Layer 4 of a small transformer language model trained on English Wikipedia (17 layers, counted from 0, width 128).
A neuron's activation on a vector x is SiLU(gate . x) times (in . x), where the dot is the dot product.

Input weights of the MLP neurons that the questions are about. A number n stands for n times 0.0013.
n15 gate: 8 -33 -183 90 61 -131 -29 -126 267 167 -80 42 201 -247 75 -66 84 121 -46 17 59 -200 -263 -7 123 -38 54 150 175 4 168 155 -150 25 -146 -20 28 -179 43 -88 104 -62 -232 -122 78 123 -41 -241 -16 191 109 -20 81 -82 35 17 -87 -91 84 49 232 -289 75 -4 141 115 106 -171 83 36 -138 38 104 156 116 -8 359 238 37 0 70 7 -105 -301 91 174 -348 16 252 -82 9 -30 -158 282 55 -62 125 28 13 188 -141 121 -43 -28 -202 -4 8 72 44 100 -8 328 42 -93 20 44 -171 -299 203 -145 -197 63 -28 37 109 -32 98 -57
n32 gate: -4 157 -34 59 51 207 40 -137 -41 -141 -45 -4 82 -64 312 -28 -31 313 -277 -29 79 230 -113 207 80 -15 -56 -43 124 -115 -16 33 135 64 68 92 -311 -126 -59 58 84 171 66 -7 188 -224 -210 -64 31 183 -67 -415 62 -31 244 33 -60 30 -85 0 -122 -184 139 -90 213 -202 49 80 119 -31 -4 -259 92 59 -34 -32 131 -325 67 8 165 117 -54 -212 0 -61 -23 -39 -42 -110 105 94 -50 -91 94 17 -70 -117 164 -65 -105 140 -94 -31 -117 97 -83 -189 -163 -339 16 -145 -44 -136 53 143 -8 -130 -16 88 8 -49 31 174 4 -167 73 29
n65 gate: 90 15 -7 142 -192 -134 66 -191 -123 164 -87 181 -69 -178 82 55 -46 -60 -108 -23 199 -431 146 33 95 106 176 206 -130 -147 -131 8 -122 79 26 182 127 -11 -22 231 71 -204 -61 46 73 30 48 -137 -25 -193 8 44 -25 -76 243 158 -193 -25 132 321 -24 -171 244 -56 46 -71 8 84 -137 72 -173 -158 20 -44 -72 4 -96 155 175 39 22 -42 14 167 151 102 -21 -77 74 -29 117 -106 -27 122 -114 -237 8 56 8 7 -274 -4 -111 40 139 -26 37 -7 -32 -211 47 -98 -79 108 -119 -100 89 106 43 -36 -55 90 33 -77 143 116 49 -62
n89 gate: -104 195 -54 208 283 86 67 164 -142 -214 37 239 167 -66 -212 -109 7 -25 -46 70 -86 -72 100 -79 91 -36 110 -28 176 215 -132 -51 18 21 -18 -65 -24 97 144 171 14 -46 -25 34 66 -54 74 -18 -142 7 -88 -149 7 100 33 92 67 -127 -204 94 -13 43 274 -10 -72 -20 140 -9 -35 -134 27 -14 119 -10 -68 126 -112 -21 -87 14 10 52 92 -81 -87 75 149 31 -33 -95 -345 -36 64 95 58 -418 -106 -53 18 78 93 -179 -11 -62 171 25 186 -184 -7 32 28 -73 -107 82 -47 27 -78 125 -14 -10 52 157 138 -115 92 198 -205 -126
n141 gate: 128 53 -52 14 116 68 90 113 97 -184 -185 -137 148 3 51 -29 90 40 464 -75 -156 -99 -102 -74 3 -140 -39 -109 50 -160 -131 -11 -92 33 76 115 56 70 19 -53 -31 -76 -45 -13 145 92 -172 7 -64 48 56 -117 -32 120 -64 0 -126 17 -87 78 94 29 -18 74 85 93 -18 -54 43 42 -7 -102 151 245 87 -122 118 -17 -117 -250 85 252 77 130 143 128 -325 14 7 -37 276 114 -88 75 52 -146 227 -99 -41 14 -49 -134 33 245 15 -189 -86 -38 -21 101 -103 131 102 -32 68 56 103 41 -18 -76 -171 172 -165 -129 -31 243 -59 -30
n252 gate: 79 104 41 19 -100 -25 257 138 93 -50 187 172 -4 100 306 190 -23 83 -51 114 -26 -92 -29 98 -127 -199 152 -145 47 4 -79 101 -60 158 -66 26 -218 -336 -78 111 -4 281 198 87 138 239 35 -281 12 -84 -65 -61 72 -31 -203 -77 141 -22 15 -42 -25 -271 -121 -37 12 -183 48 -38 -101 80 -88 -195 28 100 42 -121 -287 23 -31 -11 -50 -105 -42 47 -62 -48 -196 15 15 102 -29 120 -57 39 -48 -75 -335 4 40 -105 -186 -105 -415 -57 -166 63 218 -113 -152 -176 108 -104 -32 130 -111 -148 94 82 -61 -15 -116 12 149 163 95 -52 -72 -49
n297 gate: 78 100 8 179 -194 -191 237 110 75 151 63 4 -229 187 126 -80 -47 85 -28 -72 -61 297 -133 29 -19 -127 -266 166 20 35 20 88 8 -106 -174 160 -4 -240 119 70 -264 53 396 18 -63 -12 8 178 40 62 68 -91 -157 115 156 -88 73 277 82 -163 -23 69 -125 72 -33 97 33 -21 40 244 154 -37 29 251 97 -121 -237 -129 44 -47 -64 126 -282 219 4 152 66 88 -42 -105 -60 -21 -139 -89 116 -134 200 57 -33 120 -26 -67 83 185 -90 -220 76 16 -24 -121 60 60 -49 -95 -50 -47 151 -112 -347 98 72 -176 12 -265 43 81 25 -106
n15 in: 93 244 -258 -19 71 3 -114 -215 20 -37 -13 -107 247 -183 -65 53 177 65 -123 -99 -140 -86 -143 -21 -33 18 -148 -37 -72 -63 23 431 -74 58 31 29 -93 156 -119 -157 -18 -76 145 -159 7 54 -4 88 154 268 -4 112 -19 138 139 0 -8 -29 154 -278 -60 -149 -84 -168 -78 120 112 -37 65 37 175 85 -48 218 -92 -110 26 -18 -56 199 150 72 63 -234 227 -19 -59 -26 33 -45 -132 -66 24 114 156 85 335 199 -227 -150 149 -181 -118 -37 -4 0 99 -74 -67 160 142 165 123 37 -159 -159 51 -91 -82 4 23 0 -56 -11 -55 -18 -187 -132
n32 in: -67 73 -55 118 255 -137 -4 -46 85 -73 -118 45 -34 -23 -108 -41 -12 145 274 -30 101 117 -11 159 -12 -84 18 -12 12 -40 88 -381 93 21 -62 131 -93 110 -426 230 170 -128 -81 168 -105 13 251 -82 -105 -29 -35 -49 -68 24 180 -64 -111 -27 -95 -85 61 108 -74 101 -136 -24 -50 -123 239 -60 -145 -164 7 57 -189 103 188 -160 -105 -76 20 -71 -324 -286 -25 -17 -151 150 121 52 4 182 295 -132 4 31 -141 55 -195 -206 139 -43 187 -265 -46 187 259 -84 136 87 -37 -45 79 117 -78 40 103 -36 266 4 118 134 -44 -70 -84 102 131 -43
n65 in: -59 174 231 -57 -4 -46 18 -262 -15 110 0 83 15 20 25 190 223 247 -349 -38 248 -7 -43 175 -100 -83 19 70 18 0 33 -15 -59 -26 69 -307 -130 0 25 -69 -125 25 71 48 96 -302 25 -101 57 4 -109 -25 -35 50 191 124 83 -86 80 142 20 29 94 -41 30 -3 128 47 -36 56 -14 -73 -96 188 -160 194 -229 -165 248 -28 -78 -9 -105 -225 50 162 -42 149 164 -28 -87 -174 55 -18 -266 -89 -130 120 -171 -111 -80 -90 160 -46 -69 -26 58 -77 46 -116 35 4 -29 -28 -92 105 10 125 49 129 -192 33 106 4 -108 7 15 174
n89 in: 85 187 14 -202 -145 -102 -76 100 83 101 -17 87 -12 14 347 106 99 202 99 -8 204 33 52 58 76 14 -37 211 106 77 -31 -4 113 -272 -4 234 145 4 26 -299 26 -102 -74 -3 11 -159 -23 64 30 -27 -99 145 -81 97 36 59 156 -166 128 -240 -85 -46 4 57 55 -112 -27 -163 -30 22 -104 -166 -112 -191 -256 257 106 85 149 -132 71 220 151 31 -200 23 -88 0 -76 -57 36 113 7 276 -39 -8 31 40 82 -77 -20 -149 -125 81 8 96 -246 0 30 167 82 168 96 92 -79 129 -142 -146 82 40 79 -35 223 -11 88 -61 241 -8
n141 in: -22 50 7 29 85 74 364 -223 -19 89 13 43 -224 126 -76 -47 91 -40 51 -83 -79 7 -53 -42 35 -258 -20 -208 -181 49 18 143 -67 0 -214 -66 -21 -137 94 -86 97 301 190 -93 149 115 50 65 39 48 34 -78 116 -99 282 57 123 17 -7 -143 -162 -124 -36 -41 -194 -52 -40 -86 32 158 -18 92 -52 78 191 249 0 -165 53 -56 -68 175 -179 -98 -136 170 -31 0 -86 3 114 7 -29 -61 211 15 -37 -10 26 -104 -141 -150 49 -7 -121 117 69 24 18 22 -78 -29 -168 -4 -161 98 45 -135 -92 -91 161 29 -46 208 -123 100 230 289
n252 in: -90 11 -62 49 147 64 115 159 0 -11 -67 -50 75 102 -93 -65 -52 -105 175 -84 -123 -41 -11 59 -66 -192 -204 23 -27 15 -129 -244 134 -54 170 -78 49 -126 -194 130 -137 162 -155 -109 -155 220 -23 65 155 -149 -161 30 -38 102 -216 28 -305 -4 -48 49 29 -205 -112 -138 119 -103 0 98 12 161 -53 -192 65 -110 -3 -61 54 -11 45 41 38 -226 228 -279 -115 43 107 68 172 -18 320 51 28 4 47 -86 -95 22 -91 -352 102 -24 60 109 4 226 58 -86 4 -77 -205 152 90 11 55 -116 406 55 68 56 49 98 -49 34 82 249 4 -174
n297 in: 60 -121 89 -132 164 0 11 255 -173 36 84 7 -115 25 82 44 -140 37 -93 31 -35 40 -10 100 -142 -93 -64 -159 -130 -133 154 -212 118 120 22 -82 98 167 -132 -126 -171 -156 -65 125 -175 -152 111 -174 29 -363 128 -33 -127 -95 -85 -178 178 187 154 22 -124 -45 122 153 8 -64 203 3 -44 155 -65 -19 -43 44 6 -241 210 47 66 100 -99 -13 -104 243 184 151 232 40 -158 -53 -133 -141 -84 -26 8 174 92 88 260 -36 -4 58 -214 14 -79 82 -11 -61 47 45 55 110 11 -25 32 -129 -4 46 -87 -151 231 -267 -91 33 -76 170 38 90

Each question shows a token from some text and the vector x that enters the MLP there. A number n stands for n times 0.0033.

"k": 25 -13 -4 79 59 0 -25 -49 77 -10 82 -19 113 82 144 -39 -13 -22 40 -118 -92 100 37 -40 -47 37 174 -37 84 -89 -72 58 -20 -10 14 -4 -12 -79 -30 -77 15 5 80 -24 -118 39 -10 -105 -2 107 -76 17 51 17 7 18 36 129 81 -112 -3 -99 158 -64 -135 -28 -14 13 93 40 76 -71 -164 -1 94 -16 69 59 54 29 35 -45 -14 10 87 63 -40 192 -141 16 -72 28 -56 -51 -43 -3 8 -65 -9 -34 195 104 35 -60 60 36 -73 19 -110 11 47 -108 -44 54 129 -33 -22 30 -143 118 -102 -66 -10 49 -14 67 -55 -10
Which three neurons fire most, strongest first? n65, n297, n89

" of": 39 -28 -42 7 50 2 38 15 47 -44 73 -101 -107 45 98 26 38 58 -51 37 45 33 21 214 -71 36 43 -10 82 31 -18 -14 -16 42 59 55 27 -47 0 -7 8 -1 -126 50 -27 14 -1 -12 59 9 59 24 9 -28 52 -9 2 -49 -30 30 -57 -44 -35 5 -21 102 18 -2 -17 13 -21 58 -125 -61 -15 31 -49 52 5 54 85 24 53 10 -117 45 31 60 53 26 86 15 50 74 -18 -76 69 -32 -18 -71 1 -43 29 -4 -11 -28 109 -80 39 84 71 37 -9 10 -46 13 74 41 120 -1 64 -23 16 -10 -46 79 39 -21
Which neuron lights up most? n252

"iv": -19 -4 -66 -62 -11 2 -44 -87 44 -56 34 -132 15 -76 -60 -47 -71 -1 -18 249 -27 -49 -68 -54 22 20 47 107 33 -58 59 72 74 151 53 44 8 -52 -21 51 -133 92 -5 -22 -7 -13 103 84 21 -21 -14 2 -13 -70 -1 100 70 81 -9 -41 49 34 -196 8 38 -171 126 1 -25 -59 123 56 -121 50 10 5 -111 -81 91 -91 -16 19 -110 -14 121 13 116 -100 -42 -5 -66 82 -60 124 43 -58 38 -25 -13 -22 166 -117 129 33 173 -30 -132 -3 59 78 -111 -92 -14 140 29 170 -68 25 -31 20 152 -32 69 8 -60 -33 130 41
Which neuron lights up most? n252

"g": 23 24 -5 79 -35 8 143 -17 58 -83 35 45 23 -30 3 46 -94 -16 -2 75 32 133 2 -77 13 -19 231 14 26 -79 -105 -119 -148 43 83 -3 -6 -109 -58 -68 -91 -34 22 -34 -7 238 -106 25 -31 -58 -36 49 -9 -76 -6 153 -93 -30 -31 -8 33 66 -137 -46 -2 66 55 11 72 12 230 11 -123 -52 35 -75 -16 -84 -8 -119 -71 43 -7 -86 23 23 48 121 -42 23 17 -11 2 101 95 215 12 -46 -24 -52 110 -46 -9 27 -151 -57 -159 -36 -20 218 -48 -85 126 40 34 51 60 5 -67 39 -97 -106 -40 93 13 -43 -94 -75
Which three neurons fire most, strongest first? n65, n252, n89

" 19": 36 -5 -83 -27 48 -12 7 9 18 -70 46 -22 69 -18 -60 46 -25 -69 -29 -25 88 -59 50 -41 -53 60 72 192 177 19 -6 -111 -138 -34 -99 24 43 -20 11 -45 -57 -75 -118 36 -90 -94 22 -142 11 2 -86 -24 -52 85 -44 41 23 -42 -80 -65 96 -53 28 -13 -32 40 -146 -28 112 -107 -63 17 -65 -17 -78 43 -112 -32 61 -13 39 20 35 -8 -85 41 37 197 30 -41 -110 -50 -74 47 -50 -139 -7 0 -43 174 19 -4 -13 -16 54 6 -69 52 58 55 76 -39 62 -36 25 -32 -55 -7 208 -10 58 -126 -49 75 -20 25 179 44
The most active neuron and its activation: n89, at about 0.52

"es": -176 9 45 17 59 1 9 -97 44 106 30 72 194 -11 14 -10 -127 39 1 67 140 32 6 -25 -22 31 -40 99 -107 21 74 -94 27 57 82 -28 -8 -76 51 -6 -66 -28 5 -51 28 57 23 -21 78 -86 113 -24 61 79 66 177 -52 11 41 -1 -118 11 11 -61 -29 -89 136 -30 -10 -22 -75 -53 -152 -18 -27 202 76 -37 -27 -83 -21 -24 -9 7 -64 40 -149 46 -41 -23 -134 68 55 -74 128 16 -73 -43 -12 -23 -83 61 100 53 -33 90 8 9 -11 42 14 137 -40 28 -49 -107 201 -19 72 -37 39 109 49 24 -38 -74 53 10
Which neuron lights up most? n32

"own": -53 85 -24 19 3 6 -80 22 -132 -3 77 -96 114 -5 -119 -74 135 -106 -16 298 56 -5 41 25 -78 29 99 -94 23 -6 -80 -21 -21 -124 100 4 -20 112 -24 -50 36 -16 -116 6 133 -105 90 146 -97 4 13 -90 -46 48 35 -86 88 -69 -74 -4 -29 -20 152 -1 79 14 -117 7 25 -56 11 129 -95 -24 -71 135 58 131 -56 52 -80 -25 105 99 -55 -19 -63 32 -51 -15 -39 67 -52 -47 -68 -5 -55 -79 193 93 -33 -140 -46 -9 12 -23 -103 55 -83 79 78 50 -76 50 38 0 13 -9 -59 7 44 -123 -31 -118 66 37 -250 3
The most active neuron and its activation: n89, at about 0.43

" t": -54 32 18 -46 -68 -2 46 66 72 -108 75 20 74 -16 104 23 36 80 46 -94 -55 11 2 -7 -54 -68 110 -34 -65 25 53 19 -53 4 -31 -110 -12 70 -2 -48 33 -8 -87 34 81 -89 -53 -26 -22 -33 42 -25 -7 4 91 -123 6 12 -58 24 -22 -95 13 1 77 1 -5 -5 -92 44 -8 -35 -129 -37 206 13 -9 -56 57 44 33 12 2 29 39 -93 5 35 4 26 93 -27 75 -120 65 53 -26 3 -60 -77 -23 3 -13 -42 36 -64 46 -3 26 -28 -40 -82 62 27 -69 -98 -30 -1 1 6 -6 38 -6 25 -33 25 41 62
Which neuron lights up most? n141